Layer 9 of a small transformer language model trained on English Wikipedia (12 layers, counted from 0, width 128).
Take only the direct path to the model's output, skipping the later layers: a vector added to the residual stream pushes a token's score in proportion to its dot product with that token's output vector.

Output vectors of the tokens that the questions are about. A number n stands for (n - 128) times 0.0094.
"ald": 135, 148, 96, 156, 160, 85, 189, 167, 123, 144, 132, 149, 104, 168, 97, 120, 101, 149, 161, 119, 93, 115, 129, 152, 166, 130, 52, 118, 157, 148, 136, 116, 146, 99, 163, 124, 177, 101, 132, 146, 51, 131, 101, 170, 102, 136, 131, 154, 148, 118, 110, 83, 78, 113, 134, 136, 137, 94, 157, 201, 106, 103, 168, 56, 108, 124, 96, 88, 139, 107, 144, 137, 108, 111, 121, 107, 118, 78, 139, 151, 92, 123, 147, 161, 116, 89, 56, 168, 173, 111, 110, 149, 107, 97, 78, 161, 150, 158, 86, 142, 160, 134, 153, 157, 145, 155, 94, 216, 124, 167, 169, 188, 124, 94, 152, 112, 126, 135, 104, 106, 159, 112, 147, 143, 122, 60, 171, 83
"ter": 128, 169, 130, 89, 89, 69, 176, 192, 153, 130, 122, 169, 108, 169, 105, 161, 154, 133, 197, 84, 105, 122, 153, 151, 168, 115, 134, 95, 149, 86, 110, 123, 159, 53, 107, 187, 172, 136, 88, 151, 66, 128, 115, 192, 124, 138, 102, 93, 38, 144, 145, 108, 133, 194, 83, 160, 101, 124, 137, 166, 109, 139, 166, 128, 132, 189, 111, 108, 136, 107, 114, 111, 88, 102, 128, 73, 161, 134, 107, 154, 172, 125, 146, 68, 122, 97, 89, 98, 142, 122, 85, 104, 123, 141, 116, 111, 166, 119, 164, 160, 108, 170, 172, 152, 149, 177, 141, 139, 156, 100, 81, 191, 104, 118, 171, 133, 89, 163, 69, 97, 100, 194, 118, 99, 121, 75, 119, 132
"===": 192, 119, 179, 111, 148, 118, 91, 167, 141, 149, 132, 169, 103, 100, 113, 144, 115, 109, 146, 69, 177, 163, 130, 121, 157, 141, 133, 79, 137, 102, 178, 145, 143, 102, 146, 123, 171, 120, 139, 152, 82, 151, 153, 129, 110, 151, 102, 120, 134, 70, 95, 144, 129, 123, 187, 158, 109, 90, 148, 101, 101, 179, 102, 133, 80, 145, 144, 129, 160, 75, 123, 120, 93, 94, 153, 125, 149, 136, 108, 84, 154, 126, 169, 109, 83, 88, 101, 107, 88, 195, 114, 125, 131, 90, 112, 125, 127, 182, 107, 135, 176, 107, 176, 155, 95, 136, 119, 168, 125, 124, 135, 152, 62, 111, 217, 109, 157, 81, 123, 183, 114, 133, 126, 117, 128, 74, 95, 125
"attle": 163, 118, 108, 154, 117, 143, 133, 143, 138, 156, 129, 114, 143, 140, 99, 120, 113, 136, 155, 132, 99, 132, 117, 200, 134, 151, 121, 103, 183, 93, 164, 108, 152, 102, 162, 163, 135, 109, 125, 66, 46, 101, 140, 135, 119, 105, 163, 145, 114, 170, 117, 146, 99, 169, 115, 130, 142, 122, 110, 164, 93, 170, 147, 125, 99, 139, 100, 119, 156, 81, 146, 132, 102, 94, 166, 170, 154, 113, 123, 140, 165, 131, 120, 163, 131, 87, 7, 157, 109, 112, 113, 140, 153, 108, 130, 138, 143, 153, 161, 151, 85, 113, 132, 140, 155, 85, 109, 165, 180, 119, 149, 141, 101, 92, 83, 107, 100, 138, 148, 115, 92, 138, 111, 120, 152, 53, 168, 124
"ators": 204, 136, 154, 105, 133, 113, 157, 167, 159, 139, 106, 137, 91, 121, 110, 66, 89, 127, 127, 88, 107, 168, 104, 113, 89, 161, 79, 144, 95, 66, 154, 196, 141, 136, 175, 88, 97, 117, 148, 109, 29, 102, 152, 166, 140, 133, 139, 158, 134, 105, 83, 113, 132, 150, 136, 186, 103, 87, 135, 128, 140, 90, 94, 67, 121, 130, 214, 179, 177, 145, 132, 140, 74, 129, 108, 149, 76, 136, 188, 149, 142, 177, 132, 116, 104, 130, 90, 112, 180, 142, 92, 124, 94, 150, 126, 114, 124, 146, 104, 116, 75, 125, 126, 150, 121, 194, 122, 137, 131, 97, 136, 195, 131, 130, 96, 99, 107, 143, 177, 117, 163, 144, 137, 101, 156, 65, 214, 110
"ễ": 159, 97, 90, 121, 81, 187, 142, 108, 143, 155, 118, 177, 87, 159, 95, 114, 85, 163, 145, 88, 130, 129, 121, 161, 89, 161, 132, 134, 157, 100, 174, 152, 144, 123, 156, 115, 196, 109, 111, 107, 17, 92, 120, 164, 122, 155, 136, 178, 117, 172, 85, 96, 127, 227, 152, 176, 183, 103, 189, 101, 112, 170, 130, 147, 129, 150, 140, 148, 78, 122, 193, 122, 9, 110, 86, 191, 128, 87, 116, 128, 102, 128, 72, 145, 130, 141, 14, 127, 104, 174, 149, 120, 71, 174, 112, 162, 84, 126, 127, 161, 105, 125, 190, 114, 189, 148, 81, 114, 186, 127, 87, 202, 159, 124, 55, 105, 84, 101, 177, 80, 103, 126, 107, 152, 103, 90, 197, 106
"lection": 196, 141, 122, 189, 85, 179, 157, 106, 177, 158, 91, 130, 81, 115, 129, 69, 105, 117, 137, 92, 128, 104, 111, 151, 135, 140, 129, 112, 152, 104, 173, 158, 107, 84, 77, 177, 114, 174, 172, 121, 25, 96, 140, 197, 90, 164, 136, 129, 190, 75, 137, 122, 77, 174, 140, 157, 142, 123, 147, 115, 126, 123, 99, 122, 127, 138, 108, 163, 92, 122, 117, 135, 97, 178, 151, 129, 102, 108, 120, 93, 186, 83, 158, 148, 84, 112, 76, 181, 142, 173, 97, 80, 109, 153, 121, 146, 121, 148, 122, 78, 132, 146, 172, 145, 136, 91, 103, 174, 165, 173, 107, 168, 89, 153, 125, 131, 120, 67, 135, 91, 129, 158, 137, 139, 85, 53, 168, 150
" this": 225, 108, 157, 158, 136, 140, 146, 148, 197, 103, 132, 159, 136, 121, 121, 128, 129, 131, 109, 96, 124, 141, 86, 140, 151, 121, 127, 102, 116, 118, 118, 131, 135, 135, 131, 158, 110, 98, 159, 110, 120, 115, 127, 145, 130, 125, 129, 127, 147, 111, 159, 173, 91, 127, 119, 161, 158, 113, 143, 152, 136, 123, 129, 164, 175, 136, 83, 135, 123, 119, 120, 174, 55, 120, 124, 129, 118, 98, 114, 128, 138, 136, 104, 144, 100, 136, 53, 124, 102, 107, 111, 118, 69, 157, 110, 148, 123, 116, 128, 104, 168, 102, 130, 143, 122, 136, 151, 158, 159, 131, 146, 164, 120, 69, 91, 139, 108, 160, 139, 122, 108, 138, 99, 134, 106, 94, 128, 123
" /": 139, 106, 140, 144, 125, 122, 113, 147, 117, 163, 117, 129, 85, 144, 114, 133, 168, 119, 152, 114, 98, 119, 138, 122, 132, 127, 157, 123, 123, 168, 141, 82, 170, 152, 140, 137, 118, 134, 130, 148, 84, 150, 83, 133, 73, 100, 108, 112, 132, 113, 169, 96, 90, 110, 133, 74, 109, 153, 159, 99, 170, 98, 119, 113, 75, 142, 139, 159, 103, 167, 100, 156, 72, 139, 154, 117, 115, 144, 124, 140, 116, 154, 112, 163, 133, 92, 112, 162, 122, 113, 114, 143, 115, 128, 116, 115, 148, 102, 119, 144, 145, 156, 148, 131, 148, 126, 144, 121, 124, 138, 144, 133, 122, 93, 118, 145, 111, 172, 197, 108, 132, 162, 73, 141, 109, 110, 175, 161
" such": 228, 124, 167, 163, 164, 122, 111, 128, 202, 143, 132, 156, 140, 126, 169, 122, 148, 139, 158, 102, 102, 129, 74, 134, 75, 168, 138, 117, 133, 100, 112, 150, 133, 137, 104, 143, 142, 118, 180, 144, 103, 123, 103, 164, 60, 189, 74, 154, 74, 97, 138, 144, 97, 141, 126, 164, 171, 113, 160, 137, 147, 140, 153, 160, 116, 153, 75, 131, 159, 111, 149, 118, 58, 122, 83, 160, 97, 57, 118, 145, 86, 120, 134, 118, 62, 94, 78, 188, 113, 129, 123, 155, 71, 154, 164, 127, 99, 134, 133, 77, 111, 118, 137, 116, 117, 162, 126, 142, 130, 145, 159, 164, 115, 92, 102, 127, 114, 126, 110, 125, 125, 151, 128, 119, 133, 69, 149, 153
"icated": 212, 192, 163, 112, 96, 91, 67, 193, 94, 127, 190, 69, 83, 149, 127, 125, 92, 192, 106, 110, 77, 149, 113, 126, 124, 100, 102, 176, 168, 126, 127, 198, 129, 158, 117, 66, 94, 123, 143, 59, 28, 131, 115, 139, 72, 129, 134, 146, 161, 98, 149, 133, 65, 158, 135, 130, 193, 103, 142, 148, 177, 107, 158, 152, 181, 133, 126, 152, 181, 151, 127, 145, 53, 114, 52, 93, 147, 154, 163, 120, 133, 150, 100, 161, 146, 75, 34, 144, 121, 118, 144, 111, 135, 188, 133, 153, 168, 184, 111, 135, 154, 100, 160, 88, 148, 168, 124, 161, 102, 113, 132, 155, 121, 97, 121, 110, 129, 118, 121, 46, 160, 148, 129, 79, 126, 42, 149, 180
"lo": 129, 149, 131, 181, 133, 96, 129, 158, 166, 135, 107, 137, 139, 130, 113, 149, 106, 115, 146, 95, 95, 84, 120, 94, 83, 156, 84, 151, 74, 148, 140, 136, 125, 150, 129, 105, 168, 115, 107, 174, 45, 120, 163, 133, 103, 137, 185, 173, 51, 154, 88, 136, 135, 130, 98, 79, 129, 73, 159, 126, 142, 184, 111, 151, 150, 172, 151, 133, 165, 102, 153, 140, 83, 90, 135, 101, 129, 135, 114, 134, 142, 100, 164, 86, 125, 118, 64, 124, 137, 126, 102, 143, 101, 91, 96, 134, 150, 99, 159, 137, 128, 128, 163, 81, 143, 142, 112, 135, 210, 177, 110, 207, 119, 72, 188, 108, 93, 146, 146, 116, 149, 188, 119, 174, 133, 30, 129, 171
"Pro": 169, 120, 125, 193, 119, 143, 110, 107, 149, 166, 138, 140, 102, 109, 155, 128, 116, 171, 77, 99, 103, 126, 78, 129, 118, 133, 158, 127, 78, 123, 159, 166, 130, 103, 96, 182, 147, 86, 139, 150, 54, 97, 146, 106, 107, 161, 137, 87, 80, 155, 164, 123, 153, 197, 121, 148, 138, 84, 173, 150, 149, 175, 78, 141, 104, 115, 127, 126, 194, 109, 115, 134, 60, 92, 105, 168, 90, 108, 141, 111, 123, 185, 151, 155, 107, 129, 54, 198, 142, 153, 148, 157, 118, 139, 135, 141, 117, 127, 123, 117, 141, 174, 100, 115, 146, 107, 103, 133, 76, 41, 123, 163, 185, 128, 100, 118, 172, 163, 108, 72, 109, 154, 134, 167, 114, 83, 97, 149

Each question shows what one neuron of this layer's MLP adds at an activation of 1. A number n stands for (n - 128) times 0.0083.

n187: 158, 143, 139, 129, 139, 135, 113, 131, 116, 127, 115, 71, 110, 116, 102, 133, 122, 122, 107, 117, 128, 151, 139, 125, 146, 135, 136, 145, 101, 138, 148, 153, 147, 144, 124, 122, 130, 113, 111, 163, 103, 125, 110, 133, 134, 134, 157, 134, 181, 115, 86, 158, 160, 98, 108, 112, 88, 121, 109, 95, 138, 138, 119, 148, 105, 126, 129, 114, 137, 140, 160, 121, 108, 120, 118, 121, 144, 134, 121, 129, 133, 169, 122, 119, 122, 110, 121, 139, 142, 160, 144, 113, 120, 131, 97, 133, 141, 117, 117, 126, 137, 109, 143, 113, 171, 148, 121, 92, 140, 123, 152, 113, 130, 156, 138, 115, 120, 111, 147, 95, 130, 113, 133, 116, 147, 178, 92, 158
Which of these tokens does it push down most? "ter"

n155: 131, 146, 139, 155, 142, 128, 90, 101, 153, 106, 161, 103, 124, 136, 110, 168, 125, 94, 125, 92, 118, 133, 126, 116, 92, 113, 158, 128, 131, 143, 84, 123, 107, 124, 139, 106, 150, 114, 146, 113, 149, 123, 107, 115, 90, 137, 155, 145, 146, 117, 146, 141, 147, 125, 119, 119, 133, 119, 120, 83, 160, 113, 114, 111, 143, 136, 137, 135, 122, 140, 144, 124, 150, 152, 96, 135, 140, 141, 114, 112, 169, 151, 121, 116, 129, 116, 137, 149, 138, 130, 129, 126, 157, 140, 130, 126, 138, 115, 112, 105, 113, 114, 137, 106, 140, 155, 101, 116, 125, 120, 110, 138, 144, 128, 147, 130, 138, 148, 143, 119, 142, 151, 130, 124, 143, 116, 117, 108
Which of these tokens does it push up most? "icated"

n20: 132, 158, 166, 172, 130, 107, 129, 122, 138, 138, 101, 123, 132, 155, 146, 100, 133, 172, 110, 98, 130, 151, 120, 120, 113, 136, 118, 132, 103, 137, 129, 98, 112, 71, 152, 110, 121, 135, 98, 114, 142, 121, 145, 151, 145, 120, 142, 127, 124, 89, 163, 121, 145, 132, 138, 161, 142, 140, 143, 87, 138, 85, 156, 108, 154, 125, 98, 102, 145, 106, 169, 136, 138, 135, 110, 165, 96, 150, 114, 121, 114, 167, 115, 116, 117, 133, 124, 136, 136, 116, 180, 125, 155, 121, 122, 128, 80, 139, 107, 109, 134, 139, 149, 127, 130, 123, 126, 142, 132, 124, 108, 122, 109, 125, 109, 101, 145, 144, 151, 125, 124, 126, 134, 121, 116, 127, 135, 102
Which of these tokens does it push up most? "ators"

n142: 95, 122, 169, 149, 123, 139, 132, 147, 110, 113, 147, 154, 127, 156, 139, 109, 131, 119, 127, 137, 121, 120, 143, 132, 94, 96, 131, 159, 148, 127, 63, 99, 148, 119, 122, 120, 161, 108, 162, 125, 114, 119, 117, 134, 117, 144, 111, 142, 87, 144, 142, 118, 116, 132, 116, 108, 137, 135, 111, 130, 130, 128, 100, 101, 168, 152, 102, 122, 131, 166, 134, 124, 130, 133, 116, 125, 103, 134, 118, 140, 130, 132, 131, 108, 94, 150, 133, 143, 122, 115, 93, 99, 147, 152, 165, 154, 119, 129, 153, 96, 162, 141, 129, 111, 128, 140, 179, 143, 111, 124, 116, 118, 130, 104, 146, 150, 157, 116, 143, 126, 95, 113, 127, 132, 120, 142, 136, 130
Which of these tokens does it push down most? "==="

n313: 191, 111, 119, 143, 158, 130, 95, 121, 127, 121, 126, 150, 158, 142, 107, 82, 150, 133, 108, 127, 168, 139, 98, 152, 103, 129, 146, 110, 130, 101, 121, 157, 135, 70, 156, 181, 108, 143, 115, 111, 106, 136, 167, 139, 134, 123, 81, 111, 131, 111, 143, 137, 120, 127, 142, 111, 154, 110, 132, 148, 134, 124, 120, 148, 158, 118, 157, 133, 142, 128, 133, 142, 151, 119, 123, 120, 127, 103, 165, 108, 151, 108, 89, 118, 133, 121, 82, 161, 154, 151, 152, 127, 114, 132, 96, 110, 140, 129, 127, 130, 113, 112, 123, 141, 139, 132, 135, 130, 131, 142, 118, 124, 112, 141, 117, 132, 110, 109, 131, 111, 100, 138, 114, 127, 97, 133, 141, 109
Which of these tokens does it push up most? "lection"

n71: 95, 108, 129, 111, 118, 134, 145, 131, 139, 118, 132, 125, 130, 94, 146, 109, 138, 150, 127, 123, 93, 67, 139, 139, 105, 160, 154, 152, 142, 129, 124, 138, 140, 98, 133, 118, 118, 119, 119, 141, 137, 166, 133, 151, 117, 127, 127, 110, 130, 115, 111, 134, 120, 127, 146, 116, 106, 141, 159, 162, 172, 109, 159, 89, 138, 152, 148, 131, 107, 141, 191, 123, 152, 160, 150, 128, 118, 123, 143, 112, 100, 149, 116, 128, 113, 155, 98, 151, 137, 152, 129, 93, 113, 140, 141, 121, 115, 122, 141, 118, 121, 105, 106, 131, 94, 139, 127, 150, 130, 119, 153, 94, 163, 138, 139, 105, 121, 135, 154, 129, 98, 146, 125, 112, 110, 86, 85, 127
Which of these tokens does it push down most? "==="

n175: 128, 104, 135, 137, 86, 148, 113, 129, 133, 150, 172, 111, 141, 113, 128, 158, 107, 145, 135, 110, 119, 168, 127, 127, 84, 133, 103, 140, 97, 123, 116, 116, 123, 129, 127, 118, 110, 136, 136, 125, 98, 133, 121, 139, 149, 159, 152, 151, 134, 114, 105, 140, 67, 120, 102, 94, 183, 132, 145, 133, 124, 125, 140, 140, 122, 135, 130, 143, 133, 118, 159, 126, 105, 137, 108, 132, 145, 127, 154, 109, 169, 102, 72, 135, 128, 140, 179, 144, 182, 132, 121, 102, 101, 103, 138, 129, 149, 153, 129, 92, 140, 107, 121, 106, 136, 132, 142, 135, 154, 133, 118, 131, 135, 113, 90, 99, 155, 127, 133, 140, 109, 121, 145, 115, 126, 119, 131, 146
Which of these tokens does it push up most? "icated"

n122: 99, 134, 93, 123, 126, 116, 125, 115, 181, 122, 125, 98, 119, 166, 130, 140, 125, 149, 134, 133, 150, 150, 151, 181, 98, 145, 157, 142, 98, 110, 130, 147, 127, 110, 108, 62, 159, 114, 148, 117, 124, 163, 116, 131, 141, 125, 142, 119, 118, 138, 122, 129, 101, 153, 142, 128, 104, 162, 103, 115, 114, 115, 134, 136, 144, 136, 119, 148, 143, 113, 126, 128, 150, 151, 112, 158, 104, 138, 111, 138, 141, 122, 139, 167, 104, 144, 170, 114, 118, 126, 119, 129, 127, 107, 116, 125, 142, 132, 157, 166, 103, 106, 97, 157, 148, 120, 111, 116, 119, 111, 142, 127, 118, 91, 109, 138, 91, 124, 141, 94, 107, 123, 142, 122, 146, 128, 130, 111
Which of these tokens does it push up most? "attle"

n192: 132, 109, 144, 107, 155, 163, 118, 137, 131, 126, 140, 101, 141, 144, 103, 140, 133, 128, 91, 86, 124, 135, 92, 115, 152, 135, 156, 100, 120, 110, 121, 139, 138, 139, 149, 93, 143, 143, 123, 115, 164, 170, 135, 138, 149, 126, 138, 111, 132, 152, 123, 135, 167, 129, 99, 141, 160, 141, 115, 117, 143, 139, 130, 110, 176, 151, 129, 114, 100, 140, 155, 129, 136, 159, 116, 138, 145, 104, 148, 143, 140, 60, 111, 139, 127, 75, 142, 145, 115, 77, 124, 155, 104, 126, 110, 134, 123, 73, 147, 154, 107, 137, 120, 164, 78, 127, 153, 97, 90, 99, 137, 92, 134, 105, 125, 137, 125, 138, 145, 157, 178, 138, 146, 131, 114, 105, 122, 110
Which of these tokens does it push up most? " this"

n194: 146, 109, 103, 109, 129, 120, 118, 100, 162, 168, 116, 89, 128, 147, 169, 142, 121, 141, 118, 121, 149, 118, 141, 117, 110, 133, 160, 133, 131, 135, 139, 105, 133, 142, 102, 141, 119, 134, 152, 115, 123, 135, 100, 151, 142, 135, 136, 114, 130, 128, 127, 126, 145, 117, 135, 158, 146, 145, 111, 123, 144, 137, 122, 116, 114, 119, 99, 145, 142, 136, 132, 108, 124, 143, 96, 110, 116, 127, 112, 92, 140, 148, 103, 129, 108, 123, 141, 153, 123, 127, 156, 121, 104, 141, 147, 125, 149, 106, 115, 137, 147, 166, 137, 109, 129, 132, 126, 131, 138, 105, 123, 144, 135, 142, 128, 111, 138, 135, 118, 143, 105, 117, 116, 111, 133, 132, 95, 100
Which of these tokens does it push up most? "Pro"

n121: 155, 134, 178, 150, 135, 148, 148, 133, 149, 118, 109, 148, 123, 125, 89, 139, 131, 142, 111, 142, 77, 132, 107, 137, 139, 146, 158, 140, 108, 113, 122, 116, 148, 98, 116, 103, 134, 114, 131, 146, 167, 132, 123, 138, 127, 108, 125, 154, 136, 127, 115, 150, 125, 115, 127, 120, 80, 133, 113, 125, 124, 157, 129, 137, 95, 99, 123, 120, 143, 117, 134, 130, 100, 118, 136, 122, 141, 137, 113, 142, 145, 64, 124, 163, 158, 134, 107, 130, 178, 114, 161, 83, 141, 141, 113, 118, 130, 105, 112, 140, 96, 117, 129, 137, 110, 151, 113, 136, 135, 121, 151, 135, 150, 108, 125, 153, 113, 120, 128, 123, 137, 146, 108, 149, 126, 139, 93, 115
Which of these tokens does it push down most? "icated"

n33: 114, 130, 167, 129, 103, 154, 116, 135, 115, 105, 141, 119, 104, 116, 123, 89, 140, 126, 109, 114, 135, 130, 127, 151, 97, 133, 127, 117, 136, 105, 103, 78, 147, 135, 124, 111, 104, 87, 133, 123, 123, 159, 125, 140, 143, 98, 109, 135, 151, 139, 130, 152, 91, 113, 123, 98, 116, 111, 145, 126, 114, 146, 111, 95, 122, 124, 179, 144, 129, 130, 135, 123, 148, 125, 145, 144, 115, 123, 140, 180, 127, 114, 128, 126, 143, 110, 157, 98, 133, 98, 123, 140, 133, 134, 133, 119, 161, 115, 141, 144, 108, 140, 150, 154, 142, 117, 155, 88, 122, 108, 138, 134, 140, 116, 128, 154, 156, 190, 135, 137, 170, 130, 85, 126, 118, 136, 166, 126
Which two tokens does it push up most, strongest first? " /", "ators"

n77: 120, 108, 111, 160, 158, 129, 115, 128, 106, 142, 104, 113, 133, 142, 146, 104, 122, 118, 131, 141, 156, 125, 146, 120, 103, 97, 129, 130, 139, 121, 76, 111, 126, 137, 131, 150, 131, 107, 117, 128, 110, 130, 130, 119, 146, 135, 127, 130, 139, 126, 127, 124, 166, 159, 103, 150, 170, 102, 135, 122, 122, 150, 125, 108, 122, 91, 157, 152, 124, 130, 134, 116, 163, 174, 118, 137, 101, 136, 125, 156, 117, 140, 131, 111, 121, 155, 132, 134, 144, 116, 124, 168, 140, 142, 120, 139, 120, 94, 102, 130, 114, 143, 126, 102, 111, 114, 135, 119, 119, 115, 126, 175, 133, 115, 144, 124, 133, 107, 111, 116, 117, 147, 120, 135, 150, 137, 116, 101
Which of these tokens does it push up most? "Pro"

n46: 125, 152, 98, 130, 116, 131, 106, 106, 142, 130, 123, 105, 158, 112, 155, 121, 106, 107, 130, 141, 113, 147, 126, 94, 123, 81, 165, 120, 136, 131, 129, 95, 144, 132, 150, 109, 112, 121, 170, 115, 156, 140, 134, 129, 100, 138, 158, 130, 132, 113, 114, 122, 94, 111, 136, 130, 126, 93, 127, 123, 137, 130, 139, 120, 113, 116, 128, 115, 97, 154, 154, 140, 129, 166, 152, 133, 132, 143, 107, 127, 161, 121, 146, 121, 105, 112, 130, 156, 141, 126, 134, 160, 126, 112, 113, 149, 121, 153, 94, 146, 154, 119, 136, 116, 144, 135, 101, 123, 138, 133, 93, 177, 123, 114, 107, 122, 127, 109, 129, 127, 136, 151, 127, 137, 138, 123, 124, 139
Which of these tokens does it push down most? "ter"

n106: 121, 112, 178, 107, 124, 140, 123, 133, 138, 132, 138, 164, 121, 104, 122, 127, 138, 142, 133, 110, 139, 118, 147, 162, 127, 130, 132, 121, 139, 132, 137, 123, 131, 154, 123, 116, 111, 120, 113, 80, 147, 130, 127, 148, 133, 95, 112, 126, 158, 125, 95, 130, 105, 141, 79, 118, 89, 109, 147, 112, 80, 115, 149, 133, 134, 137, 102, 131, 120, 131, 155, 127, 130, 139, 119, 129, 157, 119, 127, 116, 86, 123, 146, 104, 156, 126, 128, 118, 138, 163, 126, 100, 150, 112, 108, 131, 120, 78, 132, 164, 143, 165, 133, 99, 116, 152, 137, 123, 131, 143, 128, 136, 136, 140, 110, 131, 155, 102, 95, 108, 137, 143, 146, 195, 123, 113, 153, 131
Which of these tokens does it push down most? "Pro"

n233: 152, 177, 142, 83, 117, 131, 170, 83, 114, 158, 112, 112, 109, 109, 124, 104, 112, 149, 160, 153, 122, 140, 120, 135, 135, 95, 83, 103, 151, 158, 124, 123, 160, 112, 141, 130, 113, 90, 148, 129, 140, 151, 140, 122, 129, 129, 167, 119, 144, 102, 106, 125, 114, 93, 133, 143, 140, 148, 135, 161, 121, 145, 136, 112, 118, 126, 107, 118, 131, 103, 114, 147, 138, 157, 122, 124, 109, 116, 142, 123, 114, 119, 115, 138, 144, 107, 70, 166, 93, 127, 111, 126, 127, 118, 105, 132, 142, 116, 121, 127, 112, 132, 114, 155, 100, 160, 134, 148, 159, 168, 140, 150, 113, 112, 148, 133, 154, 129, 132, 141, 102, 130, 153, 142, 118, 130, 83, 131
Which of these tokens does it push up most? "ald"

n281: 164, 138, 147, 109, 70, 114, 112, 120, 119, 130, 125, 97, 148, 160, 119, 141, 130, 124, 154, 123, 152, 119, 111, 102, 104, 152, 133, 152, 166, 102, 144, 125, 99, 110, 137, 118, 126, 184, 124, 97, 118, 140, 82, 110, 130, 126, 116, 108, 116, 158, 125, 127, 90, 147, 122, 133, 152, 130, 92, 141, 116, 147, 102, 123, 148, 135, 149, 133, 136, 143, 116, 151, 114, 169, 132, 121, 96, 109, 134, 132, 167, 120, 98, 107, 126, 123, 141, 124, 157, 102, 147, 124, 149, 144, 143, 98, 129, 126, 154, 143, 164, 121, 131, 173, 134, 85, 147, 123, 114, 130, 85, 107, 90, 130, 144, 132, 116, 148, 130, 147, 124, 140, 134, 134, 151, 123, 108, 115
Which of these tokens does it push down most? "ald"

n55: 96, 148, 102, 123, 133, 102, 137, 177, 115, 123, 118, 127, 124, 116, 122, 164, 113, 135, 143, 132, 108, 118, 133, 99, 149, 101, 140, 156, 106, 138, 164, 150, 153, 144, 111, 140, 172, 123, 100, 118, 86, 146, 121, 157, 130, 117, 126, 145, 145, 127, 145, 79, 102, 130, 132, 101, 139, 139, 114, 145, 123, 121, 155, 157, 117, 119, 101, 163, 154, 128, 141, 139, 111, 147, 138, 135, 123, 121, 118, 115, 93, 102, 139, 178, 127, 111, 106, 152, 143, 135, 144, 116, 161, 140, 123, 105, 126, 144, 108, 140, 163, 155, 114, 79, 102, 89, 122, 167, 129, 127, 142, 99, 152, 94, 119, 122, 119, 121, 164, 94, 171, 107, 138, 80, 144, 94, 131, 140
Which three tokens does it push up most, strongest first? "icated", "ald", " /"

n82: 123, 141, 130, 118, 97, 113, 124, 145, 145, 153, 130, 123, 161, 109, 91, 121, 106, 137, 112, 140, 112, 151, 112, 96, 156, 145, 142, 149, 154, 132, 152, 98, 141, 120, 91, 152, 158, 102, 96, 133, 81, 144, 150, 119, 123, 131, 130, 137, 154, 126, 90, 131, 117, 149, 150, 105, 104, 60, 129, 146, 91, 108, 122, 161, 92, 146, 93, 131, 147, 130, 134, 171, 64, 101, 159, 129, 148, 140, 145, 134, 154, 126, 117, 110, 116, 136, 106, 138, 134, 119, 166, 143, 141, 97, 166, 192, 155, 117, 119, 137, 148, 103, 132, 125, 126, 103, 130, 122, 93, 124, 129, 120, 107, 135, 110, 114, 120, 131, 150, 123, 105, 143, 176, 142, 145, 123, 139, 138
Which two tokens does it push up most, strongest first? "attle", "Pro"

n152: 134, 127, 152, 147, 118, 133, 104, 138, 148, 106, 115, 114, 138, 115, 155, 101, 122, 147, 130, 153, 105, 57, 140, 141, 141, 127, 149, 173, 126, 132, 91, 98, 139, 104, 140, 145, 137, 102, 149, 120, 91, 139, 144, 162, 118, 128, 119, 95, 150, 124, 118, 144, 116, 109, 133, 134, 133, 120, 130, 114, 179, 158, 145, 144, 125, 121, 170, 136, 112, 154, 126, 156, 141, 122, 111, 121, 138, 97, 145, 132, 120, 138, 124, 146, 134, 130, 122, 133, 119, 154, 78, 141, 149, 127, 137, 130, 130, 123, 161, 106, 108, 126, 132, 89, 118, 129, 112, 126, 115, 154, 82, 105, 115, 173, 135, 123, 118, 110, 104, 128, 105, 139, 142, 139, 123, 115, 134, 104
Which of these tokens does it push up most? "lection"

n146: 107, 149, 153, 124, 115, 136, 154, 166, 96, 137, 158, 127, 106, 114, 108, 89, 113, 121, 155, 124, 137, 109, 124, 130, 144, 120, 164, 113, 107, 149, 101, 124, 143, 91, 123, 136, 123, 129, 137, 144, 134, 100, 143, 114, 122, 118, 128, 98, 148, 154, 117, 125, 128, 137, 133, 126, 150, 114, 139, 102, 94, 105, 132, 116, 116, 108, 134, 137, 133, 184, 145, 134, 133, 172, 99, 135, 124, 130, 102, 138, 102, 115, 157, 125, 149, 85, 110, 138, 124, 139, 168, 126, 113, 147, 171, 125, 83, 142, 116, 133, 129, 171, 155, 148, 110, 116, 130, 126, 128, 128, 116, 120, 137, 124, 111, 94, 103, 130, 124, 109, 154, 183, 146, 123, 161, 94, 108, 131
Which of these tokens does it push down most? " this"

n12: 131, 115, 158, 127, 112, 117, 129, 154, 153, 158, 119, 134, 84, 102, 107, 145, 127, 105, 131, 136, 109, 111, 136, 150, 92, 137, 117, 94, 102, 105, 146, 123, 121, 147, 122, 140, 116, 110, 154, 129, 110, 139, 132, 129, 144, 101, 129, 127, 135, 134, 128, 121, 109, 84, 112, 118, 122, 159, 176, 122, 140, 109, 128, 138, 161, 102, 113, 153, 129, 130, 134, 103, 138, 113, 141, 143, 125, 128, 99, 143, 146, 164, 99, 153, 115, 147, 127, 126, 146, 135, 129, 126, 156, 169, 110, 111, 153, 135, 139, 147, 146, 126, 114, 135, 90, 130, 117, 111, 89, 147, 134, 135, 136, 144, 131, 127, 88, 115, 122, 114, 119, 167, 114, 131, 131, 124, 148, 151
Which of these tokens does it push up most? " /"

n213: 141, 129, 151, 99, 115, 110, 130, 134, 125, 128, 146, 144, 155, 164, 125, 137, 128, 111, 131, 96, 97, 129, 104, 150, 128, 134, 147, 130, 156, 130, 139, 117, 129, 146, 108, 111, 117, 140, 111, 151, 116, 175, 116, 187, 127, 101, 177, 90, 115, 118, 141, 129, 77, 118, 133, 84, 156, 154, 126, 109, 161, 117, 135, 153, 141, 94, 137, 139, 126, 113, 136, 121, 136, 103, 134, 102, 137, 128, 98, 102, 146, 148, 138, 135, 151, 109, 126, 136, 136, 111, 145, 86, 121, 106, 136, 96, 108, 120, 105, 156, 125, 140, 155, 114, 103, 121, 149, 100, 130, 87, 148, 136, 139, 87, 141, 121, 141, 148, 142, 131, 161, 140, 109, 127, 151, 130, 147, 107
Which three tokens does it push up most, strongest first? " /", "icated", "ter"